Layer 4 of a small transformer language model trained on English Wikipedia (9 layers, counted from 0, width 64).
In attention head 0, each number of a token's query is one row of weights dot the token's vector x. The head spreads its attention over the tokens so far by the softmax of query dot key.

Query weights of the head. A number n stands for n times 0.012.
q0: 12 -20 -9 -3 9 2 24 -8 7 13 4 3 16 -22 19 -10 -4 15 -8 6 15 -16 1 7 10 16 36 4 0 -4 1 7 -8 -2 -9 25 3 2 4 5 -12 -11 0 -16 11 8 20 8 9 -9 7 -15 -12 -18 -4 -2 5 -20 -2 6 7 -7 -21 -6
q1: -5 0 -33 19 -27 20 -5 -33 -33 -32 -19 3 -9 33 -18 -3 -19 -55 -10 39 23 -1 -32 -25 14 1 22 -7 -16 -15 -20 -14 -17 -26 -27 -4 22 -67 -26 -9 27 44 -45 6 9 -30 -12 -28 28 -11 -13 -14 7 34 13 5 -23 -57 -42 22 3 -3 16 -11
q2: -39 11 24 6 -20 6 -32 -14 -46 3 -8 16 -11 37 -14 -20 9 -10 23 -7 1 5 1 0 -1 -18 -34 4 17 -14 24 4 16 -28 1 -47 24 26 -35 -3 13 -18 -16 -49 16 4 13 -21 0 -37 -3 -21 -2 25 0 -18 -22 -56 9 7 6 15 -13 37
q3: -7 2 0 4 -14 16 -4 3 -4 -8 6 -3 -3 25 -19 0 1 -4 -8 8 -23 14 -1 -2 8 1 -1 16 -8 14 -9 -2 12 -11 0 -33 -9 12 -1 0 -1 15 5 12 -2 0 -11 -11 -13 12 10 3 -14 -10 15 8 2 15 -3 -22 -7 8 24 10
q4: -5 -23 -4 -39 8 -9 9 -7 9 15 35 -21 5 0 17 6 -12 29 -20 -1 1 -11 -5 -16 17 -16 14 -20 -8 20 -13 2 1 26 -16 -4 8 -1 15 9 -19 -13 -10 19 -32 5 13 7 19 3 -7 -2 -16 -20 -3 37 1 7 -11 -7 1 -19 27 -8
q5: 15 -3 20 2 -4 3 -4 -34 2 6 -4 -2 3 11 -16 4 -10 -14 6 13 -27 -9 10 -9 -12 -12 -14 19 -18 10 12 20 5 -2 -18 -23 -15 1 6 -3 6 8 6 -2 7 -19 -14 -9 -14 13 7 7 5 -5 41 24 -12 12 -1 -6 -10 4 14 2
q6: -10 22 -6 -18 25 39 -27 -9 19 21 13 -13 -24 47 -7 -4 -7 28 -39 -8 18 11 -16 13 29 -6 -34 -21 24 -18 -8 -19 6 2 38 12 26 17 -18 -2 -28 -33 -25 -24 -29 9 7 -2 12 -11 -15 -14 -1 -19 2 -21 -30 -11 12 2 8 -13 5 4
q7: 4 13 5 -1 -2 21 -9 -23 -28 -5 18 -11 -9 21 -34 0 -6 -25 -43 17 -12 -14 7 -4 -2 8 -14 6 -12 -5 -2 13 35 -14 -6 -47 -2 -14 -28 -15 18 -14 4 12 9 -14 -18 -30 -13 -2 -11 11 -27 -9 25 20 -9 6 -7 -31 -17 -3 18 -1
q8: 27 -2 -5 20 -6 -27 24 -17 -2 -15 -27 -4 -55 -12 -8 3 -27 2 -14 0 -3 -47 53 18 -39 -15 25 55 -28 -7 21 14 9 -36 -67 -28 -28 -52 1 19 23 -59 17 -9 20 -69 -12 15 8 -1 -9 15 17 -45 25 23 27 -32 15 27 -26 -65 34 -56
q9: -44 31 9 23 32 -50 11 -14 -7 -45 -57 -7 63 -10 30 -17 -24 0 -11 -8 -28 -68 42 21 10 -19 18 27 1 0 21 31 -27 16 -40 27 -3 5 -30 -34 -27 11 11 -32 12 -40 -15 27 23 -13 -26 39 -24 -7 -27 16 11 21 24 6 -44 -28 1 -22
q10: 4 2 -8 -28 8 -5 -6 25 7 -2 1 -4 23 27 5 -1 -21 -8 -11 -17 -7 4 -4 17 73 -12 3 5 2 25 9 -21 -7 7 -21 31 -2 -26 -21 -23 -9 -17 -32 36 -2 25 12 -28 -4 9 -7 -25 -44 1 4 -15 13 -2 -19 -1 -18 -15 -22 -6
q11: 7 1 10 4 -27 -6 -16 -27 25 -18 -7 6 1 -2 -44 22 10 -37 -13 -6 12 -16 -3 26 -1 16 -31 12 -27 24 10 -14 41 -16 -20 -28 -14 -21 4 13 22 -27 8 25 -1 -22 -7 -20 2 5 -10 11 -1 35 10 26 30 2 -4 -23 0 -20 24 1
q12: -2 2 -19 20 -9 -19 -5 1 13 -19 2 -14 -10 -4 -31 17 8 -30 -29 6 24 -26 1 23 -22 13 -29 13 -5 10 -8 -19 32 6 -13 -18 -15 -16 6 4 25 -27 10 24 9 -27 18 -7 -20 15 -27 14 -1 14 -9 25 49 9 -5 -9 -7 -24 44 -16
q13: -17 2 1 15 21 9 -2 20 -22 43 -17 3 12 21 55 -9 -9 16 8 -27 30 -20 25 -10 -39 -22 39 1 42 -4 8 41 -12 -8 51 23 9 28 18 7 -30 -9 -8 -20 46 -2 18 33 -5 12 13 34 -21 -54 9 -37 -16 63 19 40 -22 -4 -27 -10
q14: -13 9 -5 30 0 -7 5 5 -12 68 -32 -28 -36 12 -1 52 6 -24 31 -30 56 -36 13 16 -49 30 -36 27 -20 -44 20 1 3 19 -33 -17 -15 -2 -18 8 52 -1 61 1 4 -11 39 -6 -39 -19 -2 -9 20 -19 30 -8 53 -32 32 20 -47 -5 27 -24
q15: 27 -7 18 -5 -37 -6 7 -11 -29 -28 -40 -43 -21 -10 -41 -72 -1 -43 -14 40 26 -30 45 36 -40 23 15 26 -39 -46 -10 43 62 -31 -19 33 -41 -15 36 0 -7 -71 -25 18 10 -59 -38 5 -23 -2 -5 69 -48 25 -8 13 -54 38 -36 20 -24 -21 19 45
q16: -21 3 31 -11 22 -8 -15 26 -40 2 -48 -13 -12 -42 37 61 39 -13 26 -42 25 9 22 56 32 -7 -19 7 33 8 -9 -5 -21 33 -15 -26 6 1 1 -9 -1 -11 16 -38 -23 45 47 -11 -4 -4 30 -40 17 0 12 -38 -19 13 1 16 -34 18 75 28
q17: -10 41 -12 -9 -8 6 -3 -22 7 23 16 9 -23 -12 60 14 -2 43 35 -34 3 35 -66 -17 37 11 8 42 14 37 -16 21 32 -31 15 -36 14 -44 5 -22 -3 -45 13 -5 -18 -3 3 -7 29 11 -13 -52 14 23 -46 -9 32 -48 0 3 34 -18 -21 17
q18: -5 -24 43 -24 13 14 -28 39 14 -9 -10 40 17 29 20 -38 -4 16 -12 46 -4 -12 24 -27 20 -21 9 29 6 34 -29 -63 17 46 -24 1 -45 22 1 4 45 -10 -35 13 -6 14 -57 9 -33 -14 14 -12 16 9 -36 23 62 62 52 -24 -5 -30 3 -3
q19: 27 -1 7 6 -27 -7 -14 -58 -50 4 -7 -5 -20 14 -10 -16 -10 -4 46 21 27 -4 -32 15 18 -16 29 14 37 -27 -30 38 14 35 -76 -8 50 7 -14 3 -6 -34 -2 -15 -1 18 18 2 -1 -25 -28 12 34 -38 19 -14 56 1 25 -48 -19 12 -12 -20
q20: -24 -21 24 -40 40 -46 -17 -29 17 -33 -62 32 -15 43 -59 27 13 -23 23 -25 -16 -31 1 -4 -1 -36 -16 -10 -5 65 40 57 -28 2 9 -34 -45 8 13 -10 1 43 -52 6 36 -9 -31 -10 4 -14 12 9 23 -12 -11 15 -41 38 3 34 12 -13 19 -16
q21: 57 45 39 -11 -24 2 -22 -4 -70 -35 12 -10 44 -14 -16 31 26 15 8 -29 -1 -14 13 -8 -23 -2 -26 17 -8 -12 -29 28 -14 -26 -9 -25 14 -7 7 -53 39 52 16 -19 -29 16 -32 -38 10 -8 42 -17 18 33 14 -18 -1 -20 11 -9 -11 -3 -41 -7
q22: 13 -27 -19 9 7 -8 1 54 -5 33 17 8 32 -17 -17 22 15 2 14 7 29 -55 19 7 -3 -4 -10 -41 -1 52 -4 19 51 28 12 9 -1 8 18 2 -32 -7 28 27 -44 20 8 15 -69 -22 -31 -18 33 -25 -8 29 -21 11 19 -48 10 37 40 60
q23: -49 -30 67 -20 59 15 -26 34 39 -94 4 37 12 -22 11 -36 9 -34 3 33 -13 -7 50 -19 45 -42 -37 -22 35 -2 35 -20 35 -54 -1 41 -26 16 24 -25 45 -9 1 47 -1 26 -21 25 -13 21 -54 37 -17 30 -7 41 80 20 -63 50 -23 -40 -1 -24
q24: -13 17 39 -41 27 -26 -5 -4 82 50 16 -26 -22 9 35 -6 16 12 -32 37 -38 -37 37 -34 8 -2 56 44 5 37 -44 32 38 18 39 -9 7 52 43 23 -54 -18 -33 -27 -43 -71 27 -14 35 0 -22 39 -13 -20 -67 -5 -54 73 -22 -34 15 51 27 63
q25: 18 41 -12 -1 14 -35 -25 22 36 -4 4 6 -31 21 -14 23 12 13 -8 -3 -32 40 -72 -31 -60 3 38 -51 -45 -13 0 23 -27 -2 -30 -16 28 -1 -28 -24 17 -15 -18 -23 -12 1 -3 23 5 4 19 -29 14 -27 25 -25 7 3 3 -24 46 -8 3 -28
q26: -20 -28 -15 30 70 -5 56 -20 28 -6 -20 27 -19 -6 3 -8 12 -20 55 -64 -37 35 -53 33 8 19 45 -38 -2 -57 0 -68 -50 16 38 23 6 -2 -49 43 43 -59 64 -8 -1 51 25 -27 -22 -8 4 -34 -9 -18 -7 35 45 -55 9 -42 13 18 8 -80
q27: -4 18 2 -9 -15 -11 -15 -19 -37 37 41 6 -24 -28 19 39 34 18 19 -35 3 -3 43 5 -3 -15 -25 0 34 -19 -29 10 -11 -44 51 -1 -36 60 -16 10 9 32 6 -25 59 37 51 -2 -40 -39 25 46 13 17 15 -9 -12 -58 0 2 -6 22 21 20
q28: 3 26 13 4 -14 -23 -1 37 8 -10 -26 41 -24 -5 -65 14 -5 -9 -13 13 -28 22 31 37 -18 1 -2 63 -4 -25 12 41 20 0 -6 6 -59 32 -49 -10 -26 24 41 3 -1 14 39 15 -41 7 36 12 -17 5 45 12 -23 67 -6 12 -42 18 -15 64
q29: 10 -7 -5 -12 32 22 -29 -6 -15 37 8 -14 -9 -11 48 11 -1 71 36 -40 33 27 16 -5 15 -8 12 5 33 49 -36 -11 -5 -3 14 -31 -14 -1 -12 48 -34 10 26 20 7 21 21 -7 24 34 14 -29 -8 -32 14 16 -30 15 44 -38 11 14 32 8
q30: 6 -38 -8 59 -18 -4 6 -2 -31 -48 -17 25 33 13 -29 -21 18 -28 30 8 6 -42 33 3 53 25 36 10 -20 7 -2 7 -11 4 -9 44 -22 -1 -48 31 9 -24 -56 -24 71 -3 28 -11 24 11 27 -38 25 -25 -17 -31 -10 -11 3 -23 -16 -2 0 -7
q31: -31 -28 16 6 -12 -40 -27 56 -23 -27 12 0 -1 7 29 -31 -12 -10 -25 35 8 -24 11 -27 46 -74 6 -45 -28 15 -40 -44 -11 -47 -38 25 7 12 36 4 28 15 -10 -2 -15 -38 10 8 -10 -2 -29 -9 11 43 20 20 0 30 -30 25 -2 -45 38 -34

Each question shows a short text with each token's key, already scaled and adjusted for position as the last token sees it. A number n stands for n times 0.029.

Then comes the last token's vector x. A number n stands for n times 0.026.

0 "33 ": 3 1 0 4 -1 1 -4 -14 -4 2 -2 -34 -45 -10 7 -9 -8 5 -8 -14 -11 -4 2 -8 0 1 6 2 -6 4 -1 -8
1 ";": -8 3 -2 12 -2 -3 -8 -18 -9 3 -2 -26 -44 1 7 -8 -1 3 -8 -5 -16 -3 1 -11 -1 -9 2 -2 -7 -3 0 -1
2 "\n": -6 0 0 4 -1 -7 -1 -18 -9 2 -2 -28 -48 -9 -7 -3 -8 7 -6 -12 -7 -7 -4 -5 8 1 1 2 -8 0 -2 -6
3 "- ": -2 0 0 8 0 -4 -1 -15 -16 5 -2 -27 -45 -13 -25 8 -4 5 3 -7 4 -5 -3 -1 7 1 -4 8 -6 2 -1 -5
4 "E": 6 -8 -3 -23 -1 -19 -6 -21 3 2 -3 -31 -25 2 6 -8 2 6 -10 -4 -20 0 1 1 3 -3 1 -5 -5 1 2 -2
5 "CH": 19 -4 0 -15 -1 -26 -1 -20 3 -3 -2 -33 -33 0 7 -11 0 5 -10 -10 -21 -4 5 -6 -2 1 -3 0 3 -4 3 0
6 "A ": -2 0 1 8 0 -10 6 -3 -3 -2 -2 -13 -38 -11 15 -10 -6 5 -5 -10 -29 -7 3 -9 2 3 4 4 -2 0 2 -5
x: -5 -11 -9 0 7 2 13 4 2 -18 1 -5 18 -2 12 9 3 14 5 4 -6 3 -12 -4 11 11 7 -4 -11 21 -3 9 -22 2 8 16 -6 -1 20 5 -1 13 3 -4 -13 8 -12 3 -11 7 1 16 -1 11 -16 -3 -63 -17 -2 5 3 12 -14 11
Which token does the last token look at most? 3 "- "

0 ", ": 2 1 0 3 -1 2 -3 -11 -4 1 -2 -29 -39 -6 3 -10 -5 5 -8 -13 -10 -3 1 -7 0 0 7 1 -7 3 1 -7
1 "Ath": -20 6 -2 18 -1 -3 -10 -12 4 1 -2 -21 -19 3 15 -7 -2 8 -4 14 -15 1 -1 -1 -1 3 0 -9 -1 -2 3 -1
2 "ens": -32 -1 -3 0 -1 -7 -3 -8 2 0 -2 -15 -17 5 7 -15 -1 11 -7 4 -13 0 1 -4 -7 -3 -1 -4 -4 -2 0 1
3 ". ": -2 -1 0 -1 -1 -5 -2 -11 -6 2 -2 -26 -44 -11 0 -7 -10 0 -8 -5 -19 -3 4 -6 2 -4 0 0 -7 3 2 -5
4 "Sa": 11 -5 -3 -17 -1 -17 -5 -24 5 1 -2 -21 -24 2 13 -2 -1 12 -7 -1 -17 3 -1 -3 2 -4 -2 -2 -6 1 3 1
5 "un": 28 0 0 -14 0 -15 0 -9 2 0 -2 -14 -22 3 10 -12 -4 9 -10 1 -26 -2 -2 -4 -2 -4 -1 -2 -3 -6 3 -1
6 "t ": 7 2 0 -4 0 -15 4 0 -2 -2 -2 -15 -30 -8 11 -9 -5 6 -10 -4 -33 -4 -1 -3 3 3 1 4 -6 -1 1 -4
x: -9 -1 -12 -21 5 1 -9 7 1 2 -8 1 13 -1 1 -16 -5 10 -1 -1 -3 11 -14 2 9 10 -8 -17 -3 23 -4 -2 -12 8 22 14 -4 10 7 14 -6 4 9 -19 -11 8 0 -3 4 5 -3 2 1 10 -14 -6 -64 -13 0 -6 13 -6 -25 1
Which two tokens does the last token look at most, in order? 3 ". ", 0 ", "

0 "ook ": 1 1 0 4 -1 1 -2 -9 -2 2 -2 -22 -32 -5 5 -8 -5 7 -4 -11 -12 -2 1 -6 0 1 5 3 -6 1 0 -6
1 "at ": 1 1 0 1 -1 -2 0 -7 -1 -1 -1 -20 -26 -5 7 -9 0 4 -10 -9 -26 -3 1 -3 3 1 0 4 -5 1 0 -4
2 "the ": -3 0 0 2 -1 -6 3 -9 -5 -2 -1 -20 -24 -3 4 -11 -1 5 -6 -8 -20 -2 -2 -3 2 -2 3 3 -6 0 -2 -6
3 "design": -13 -3 -4 -3 -2 -14 -2 -15 -5 3 -3 -19 -24 1 -3 -6 -6 6 -2 2 -12 -5 1 -2 -1 3 1 4 -1 -5 0 4
4 "s ": 2 -1 -1 -3 -1 -10 4 -5 -2 -1 -2 -15 -33 -6 -1 -4 -7 0 -8 -9 -17 -2 2 -3 1 2 2 5 -8 3 0 -2
5 "of ": 2 -1 -1 -4 0 -8 3 -10 -3 -1 -2 -14 -33 -3 -2 -9 0 -1 -10 -4 -18 -3 2 -3 4 -2 0 4 -4 2 1 -5
6 "leading ": 3 0 0 -13 0 -12 3 -4 -4 -2 -1 -22 -28 -6 8 -11 -4 2 -8 -9 -18 -3 2 -3 4 5 -1 6 -3 1 0 -1
x: -11 -12 -29 -4 -1 4 8 -1 1 0 8 -1 7 -2 20 6 -1 16 -15 0 0 7 -7 -6 18 9 13 8 10 -4 -10 13 6 -7 30 9 10 14 4 10 -19 0 20 -17 -11 12 12 -8 -5 -3 -6 -6 -3 1 -18 -14 -60 0 11 -5 6 9 -10 -1
Which two tokens does the last token look at most, in order? 5 "of ", 6 "leading "

0 "expl": 9 4 0 14 -1 2 -10 -15 0 3 -2 -39 -42 -1 7 -10 -5 8 -5 -8 -6 1 -3 -8 -2 -1 6 -2 -7 2 1 -6
1 "or": -28 5 -2 11 -1 -4 -9 -14 0 2 -2 -22 -21 3 3 -9 -1 11 -5 9 -21 2 -1 -3 -4 -1 1 -5 -10 -3 1 -3
2 "es ": -9 -1 -1 -1 -1 -5 3 -4 -4 1 -3 -19 -41 -7 4 -6 -8 4 -11 -14 -28 -3 1 -5 1 3 2 3 -12 5 1 -4
3 "the ": -1 -1 0 1 -1 -12 5 -10 -6 -2 -1 -26 -34 -5 3 -13 -3 5 -8 -11 -23 -4 -2 -4 4 -2 5 5 -9 2 -2 -8
4 "imp": 12 -7 -4 -21 -1 -25 -5 -15 2 3 -3 -26 -21 6 17 -10 -2 2 -3 3 -12 4 0 -2 -2 -3 0 -8 -1 1 0 2
5 "act ": 8 0 -1 -10 0 -20 6 -2 -5 -1 -3 -16 -33 -12 7 -11 -3 4 -11 -6 -22 -6 4 -1 2 7 4 7 -7 0 0 -5
6 "of ": 4 1 -1 -7 0 -10 5 -12 -3 -1 -2 -15 -44 -5 0 -12 1 -2 -13 0 -25 -4 2 -4 3 -4 2 3 -6 3 0 -8
x: -6 2 -17 10 -6 5 13 7 6 -6 0 -12 12 1 8 3 -2 1 -1 -2 -4 3 -26 4 -10 9 -7 12 5 -24 3 7 1 -9 20 -13 5 7 -8 11 -11 -1 16 -21 0 18 -4 -11 5 -6 10 -1 -8 13 -27 4 -63 -8 -5 -4 2 1 -4 5
Which token does the last token look at most? 3 "the "

0 "Lar": 9 5 -1 11 -2 2 -9 -17 0 4 -2 -43 -37 -1 11 -14 -7 14 -7 -9 -14 -2 -2 -9 -2 -4 7 -2 -6 -3 -1 -7
1 "bert ": -3 2 -1 4 -2 -4 2 -13 -9 1 -2 -30 -35 -10 15 -11 -4 12 -8 -12 -38 -4 2 -6 4 7 3 4 -9 0 1 -5
2 "railway ": -11 1 -2 8 -2 -12 3 -7 -5 -2 -2 -23 -29 -5 14 -18 -2 7 -10 -8 -31 -8 8 -5 4 7 2 11 -7 1 0 -7
3 "station ": -6 0 -1 2 -1 -14 6 -8 -3 -3 -2 -19 -35 -8 13 -14 -1 5 -10 -14 -28 -7 10 -3 5 6 3 13 -7 7 2 -4
4 "were ": -5 -1 -1 -3 -1 -16 5 -11 0 -2 -4 -29 -50 -6 4 -13 -3 -2 -14 -20 -16 -6 1 -3 4 -1 3 9 -4 8 -2 -6
5 "ob": 43 -2 -2 -22 -1 -28 -1 -21 2 2 -3 -27 -28 6 17 -12 5 4 -11 7 -30 -2 2 -4 6 4 3 -3 -2 1 5 -1
6 "tained ": 1 1 0 -12 0 -14 5 -4 -5 -2 -3 -24 -56 -9 1 -13 -9 2 -13 -12 -20 -5 3 -2 6 9 3 6 -7 4 1 -5
x: -17 -18 -23 -16 -2 12 15 -5 8 -14 13 7 -1 -2 11 13 -15 2 -2 -1 1 11 -12 -5 6 4 9 8 9 -2 3 10 -1 -9 22 0 8 13 -1 -8 -4 7 8 -20 -8 22 16 -3 -18 -10 -2 -5 1 16 -21 6 -61 -2 14 3 -5 -7 -12 -8
Which token does the last token look at most? 4 "were "

0 "186": 3 2 -1 5 -1 3 -5 -12 -4 2 -2 -35 -42 -8 5 -11 -7 9 -8 -13 -13 -4 1 -9 0 -1 6 1 -5 1 -1 -7
1 "5 ": -5 2 -2 7 -1 -2 2 -11 -4 1 -3 -19 -35 -13 6 -4 -3 5 -12 -8 -26 -8 3 -5 -1 7 4 3 0 4 -1 -5
2 "the ": -4 0 0 1 -1 -9 5 -11 -7 -2 -1 -29 -35 -5 3 -13 -3 6 -9 -11 -25 -5 -3 -4 4 -2 5 4 -9 1 -2 -8
3 "in": -26 -6 -3 -6 -1 -16 -4 -27 3 1 -2 -25 -26 6 4 -9 4 6 -6 8 -25 3 -1 -2 0 -1 0 -3 -9 0 -1 -6
4 "stitu": 20 -6 -2 -19 -1 -22 -4 -21 -7 3 -3 -27 -25 -1 7 -8 -6 8 -6 8 -23 0 0 -1 -1 1 -3 0 -3 -10 -1 1
5 "tion ": 3 0 0 -6 0 -18 6 1 -7 -1 -3 -17 -39 -10 9 -9 -6 2 -8 -9 -28 -5 7 -3 1 5 4 7 -9 5 0 -5
6 "was ": 4 0 0 -5 0 -15 5 -4 0 -3 -2 -25 -44 -7 2 -8 -2 -2 -13 -21 -12 -6 0 -2 4 -3 2 9 -4 8 -2 -4
x: 0 -17 -20 -3 6 4 26 0 28 -7 -4 -5 -9 11 18 8 -6 -12 -13 2 -9 22 -1 -11 3 -1 5 -17 1 -11 -1 -4 -1 -1 21 -7 7 18 -5 5 -14 0 1 -4 15 13 -4 -12 -18 -11 6 5 -6 23 -26 1 -59 4 11 10 21 -10 -2 2
Which token does the last token look at most, and with what share of its attention? 6 "was ", with about 60%

0 "9": 4 1 -1 2 -1 2 -4 -9 -3 1 -1 -26 -30 -5 4 -8 -4 6 -6 -10 -11 -3 2 -6 -1 -1 4 0 -4 0 -1 -6
1 "-": -9 3 -1 8 -1 -3 1 -7 -3 -1 -2 -15 -24 0 7 -7 3 2 -13 -4 -20 -2 -1 -5 1 0 2 2 1 1 0 0
2 "12": -13 2 -2 2 -2 -7 -2 -13 -2 -2 -2 -14 -26 -3 1 -9 -2 1 -4 4 -25 -2 6 -3 -2 -1 0 -2 -2 0 -2 -3
3 "6": -8 -1 -1 -7 -1 -8 1 -9 -4 -3 -2 -9 -20 -6 4 -9 1 3 -8 3 -24 -5 5 -3 -2 1 -1 0 0 -3 -1 -3
4 ",": -2 -1 -1 -4 0 -9 0 -4 -4 -2 -2 -9 -30 -2 7 -6 0 -5 -7 0 -22 -6 4 -7 -5 -6 0 -4 1 0 2 2
5 "13": 4 -2 -1 -8 -1 -19 1 -12 -2 -3 -2 -13 -22 -8 1 -6 -3 1 -5 12 -26 -3 4 -1 -1 -1 -4 0 -1 -1 -1 -4
6 "8": 11 1 1 -9 0 -15 2 -8 -3 -3 -2 -11 -20 -7 5 -8 0 3 -8 6 -24 -4 4 -2 -3 -1 -1 0 2 -5 -2 -4
x: -23 4 -39 -28 3 22 15 17 -10 17 8 4 6 5 -6 17 -9 6 3 4 -37 10 -11 -27 -29 9 7 -4 0 -25 -1 21 1 -2 25 -10 13 1 36 9 5 37 4 -18 -3 -9 -5 4 -3 12 11 10 -4 5 23 -14 -42 -34 12 16 8 0 -17 -1
Which two tokens does the last token look at most, in order? 0 "9", 1 "-"

0 "ou": 5 3 -1 7 -1 1 -8 -12 -2 3 -2 -38 -39 -3 10 -13 -7 11 -7 -9 -14 -1 -2 -7 0 -2 5 -3 -7 -1 0 -7
1 "red": -19 5 -1 9 -1 -3 -7 -12 1 2 -2 -28 -28 1 11 -13 -5 10 -11 3 -28 1 -4 -2 1 -5 -1 -6 -5 -5 0 -2
2 ". ": -4 0 0 1 -1 -3 -3 -9 -8 3 -2 -28 -50 -10 -4 -9 -13 -1 -9 -8 -19 -2 1 -7 3 -5 -1 -1 -7 2 3 -5
3 "P": -27 -5 -4 -7 -1 -14 -8 -23 8 2 -4 -28 -28 2 1 -5 -8 5 -8 -6 -13 1 -1 -1 -1 -7 1 -9 -4 3 1 0
4 "il": 19 -6 -2 -23 0 -12 -2 -15 1 1 -2 -23 -23 4 -3 -7 -5 8 -10 4 -18 2 -2 -2 0 4 1 -5 -8 -5 3 1
5 "k": 37 0 1 -14 0 -18 0 -10 1 0 -1 -20 -22 2 10 -7 -4 13 -9 12 -23 -1 -3 -2 -1 0 -2 -5 -9 -7 0 -1
6 "ington ": 5 1 0 -1 0 -18 5 -2 -7 -3 -1 -20 -31 -14 9 -11 -8 9 -6 -2 -29 -8 -1 -3 4 4 1 5 -8 -2 1 -5
x: -18 -13 -12 -20 2 -4 -2 3 -7 -8 -9 -2 13 -5 2 -13 -2 8 -2 -7 -16 21 -8 1 21 2 4 -15 -14 23 -3 7 -4 22 10 18 -10 2 9 8 4 8 3 -18 -3 5 -5 4 1 21 -5 0 -13 2 -12 12 -62 -6 9 8 10 -5 -24 4
Which token does the last token look at most? 2 ". "

0 "(": 4 1 0 3 -1 1 -3 -10 -4 2 -2 -32 -41 -7 4 -9 -6 7 -9 -15 -11 -4 1 -6 1 -1 6 1 -6 1 -1 -7
1 "26": 3 4 -2 11 -2 -2 -5 -16 -4 0 -3 -29 -27 -5 0 -9 -2 3 -10 -5 -28 -2 7 -3 0 3 -3 3 0 -3 -2 -1
2 "1": -17 2 -2 -4 -1 -6 -2 -11 -3 -2 -2 -20 -28 -10 11 -10 0 3 -10 3 -30 -3 6 -5 1 3 -2 -2 0 -5 -3 -3
3 ")": -4 0 -1 -7 -1 -9 -2 -14 -11 -2 -2 -12 -46 -4 4 -4 -4 4 -8 -9 -18 -6 2 -10 -1 -5 -1 -1 -1 -1 3 3
4 "12": -6 -2 0 -8 -1 -13 0 -13 -6 -2 -2 -18 -42 -8 -4 -8 -8 1 -5 -6 -24 -5 6 -6 -2 -3 -1 -2 -1 2 1 -4
5 "6": 8 0 1 -9 0 -13 3 -6 -6 -5 -1 -14 -27 -11 1 -8 -1 5 -11 1 -25 -7 4 -6 -1 0 -2 -1 2 -3 -2 -6
6 "(": 5 1 1 6 0 -10 1 -1 -3 -3 -2 -19 -44 -9 2 -6 -8 5 -11 -5 -20 -9 0 -4 1 -3 -1 -4 -2 -3 -1 -1
x: -13 -10 -24 -13 5 -8 -15 -3 3 -1 -11 -2 -14 12 -6 13 -4 4 17 -4 -36 27 -4 -18 12 -5 7 -16 4 2 17 35 -2 6 19 14 -6 -18 38 10 14 19 9 -29 19 16 3 -5 -17 -1 21 -15 6 13 -1 -1 -46 -16 -3 8 15 -6 -4 23
Which token does the last token look at most? 0 "("

0 "F": 26 9 -1 30 -3 5 -18 -23 3 4 -4 -71 -69 -1 22 -27 -5 20 -17 -21 -22 1 -2 -16 1 -7 9 -8 -13 -2 -1 -9
1 "ellow ": -11 4 -2 11 -3 -8 3 -19 -14 4 -4 -51 -59 -17 15 -21 -2 19 -17 -21 -57 -6 3 -7 18 13 8 13 -17 -3 -3 -4
2 "in ": -26 2 -2 10 -2 -13 1 -32 0 -2 -4 -43 -72 -7 11 -22 1 7 -29 -7 -58 -12 0 -8 12 -2 2 11 -15 8 -2 -7
3 "202": -33 -5 -6 -8 -3 -29 -3 -37 -9 0 -6 -58 -65 -11 18 -14 -16 3 -22 -6 -54 -14 5 -9 2 0 -4 4 6 -4 -4 -2
4 "2": 3 -5 -1 -16 -2 -25 1 -33 -17 -5 -5 -45 -83 -24 22 -14 -4 8 -17 3 -57 -17 10 -12 -2 -3 -1 0 -2 -6 -2 -3
5 ".": 19 -1 -1 -37 -1 -38 3 -23 -19 -7 -6 -30 -79 -23 17 -10 -7 -2 -23 2 -47 -16 5 -13 1 -16 -1 -10 -7 -4 -3 -6
6 "\n\n": -3 0 -1 4 0 -10 2 -25 -20 3 -2 -62 -95 -17 -28 -5 -27 -4 -6 -25 5 -11 1 -14 7 7 6 -1 -18 12 6 -14
x: -14 -14 -10 -21 0 1 18 -9 1 -15 5 -2 -6 7 -1 5 3 -10 7 7 2 10 -16 1 2 6 -1 16 2 12 -4 20 11 -12 5 15 8 -5 6 -3 12 -14 19 0 3 29 -1 -20 -20 -4 4 8 -7 3 -27 6 -57 -7 30 2 -9 -11 21 -13
Which token does the last token look at most? 6 "\n\n"

0 "a ": 2 1 0 0 -1 1 -2 -14 -4 1 -2 -29 -38 -6 8 -10 -4 6 -9 -15 -18 -3 0 -7 1 -2 6 3 -5 2 -1 -7
1 "home ": -8 2 -1 11 -2 -3 0 -9 -6 -1 -3 -21 -27 -7 11 -11 -5 6 -11 -4 -30 -3 2 -2 5 4 -1 6 -7 1 0 -1
2 "for ": -5 1 -1 8 -1 -5 -1 -12 -3 -1 -2 -21 -36 -7 6 -16 0 0 -13 -4 -25 -2 0 -3 7 -4 -1 1 -4 3 0 -4
3 "the ": -3 0 -1 1 -1 -13 5 -11 -6 -3 -1 -26 -30 -4 4 -13 -2 5 -8 -8 -24 -3 -2 -3 5 -2 3 4 -7 1 -2 -6
4 "children ": 2 -2 0 -5 -1 -11 3 -9 -4 -2 -2 -28 -40 -9 10 -6 -9 2 -4 -8 -22 -2 1 -4 2 8 1 3 -11 4 1 -2
5 "that ": 3 0 -1 -11 0 -14 2 -3 -7 -3 -1 -28 -36 -6 10 -10 -4 -3 -12 -6 -23 0 3 -4 3 3 0 -1 -7 7 3 -2
6 "would ": 2 1 -1 -3 0 -12 6 -4 -1 -4 -1 -18 -36 -2 -3 -8 -5 -4 -10 -12 -20 -1 -1 1 6 5 0 4 -9 8 1 -4
x: -2 -4 2 -19 0 4 20 6 26 -12 12 21 -15 -2 13 -22 -4 0 -8 -10 3 11 -32 8 -6 -17 -11 -16 -7 -23 -4 2 -11 -21 29 -15 -1 19 -3 -15 -15 -2 2 -12 -10 22 20 -19 -3 -34 -1 -6 11 8 -26 7 -51 10 15 -5 5 7 -2 -6
Which token does the last token look at most, and with what share of its attention? 3 "the ", with about 30%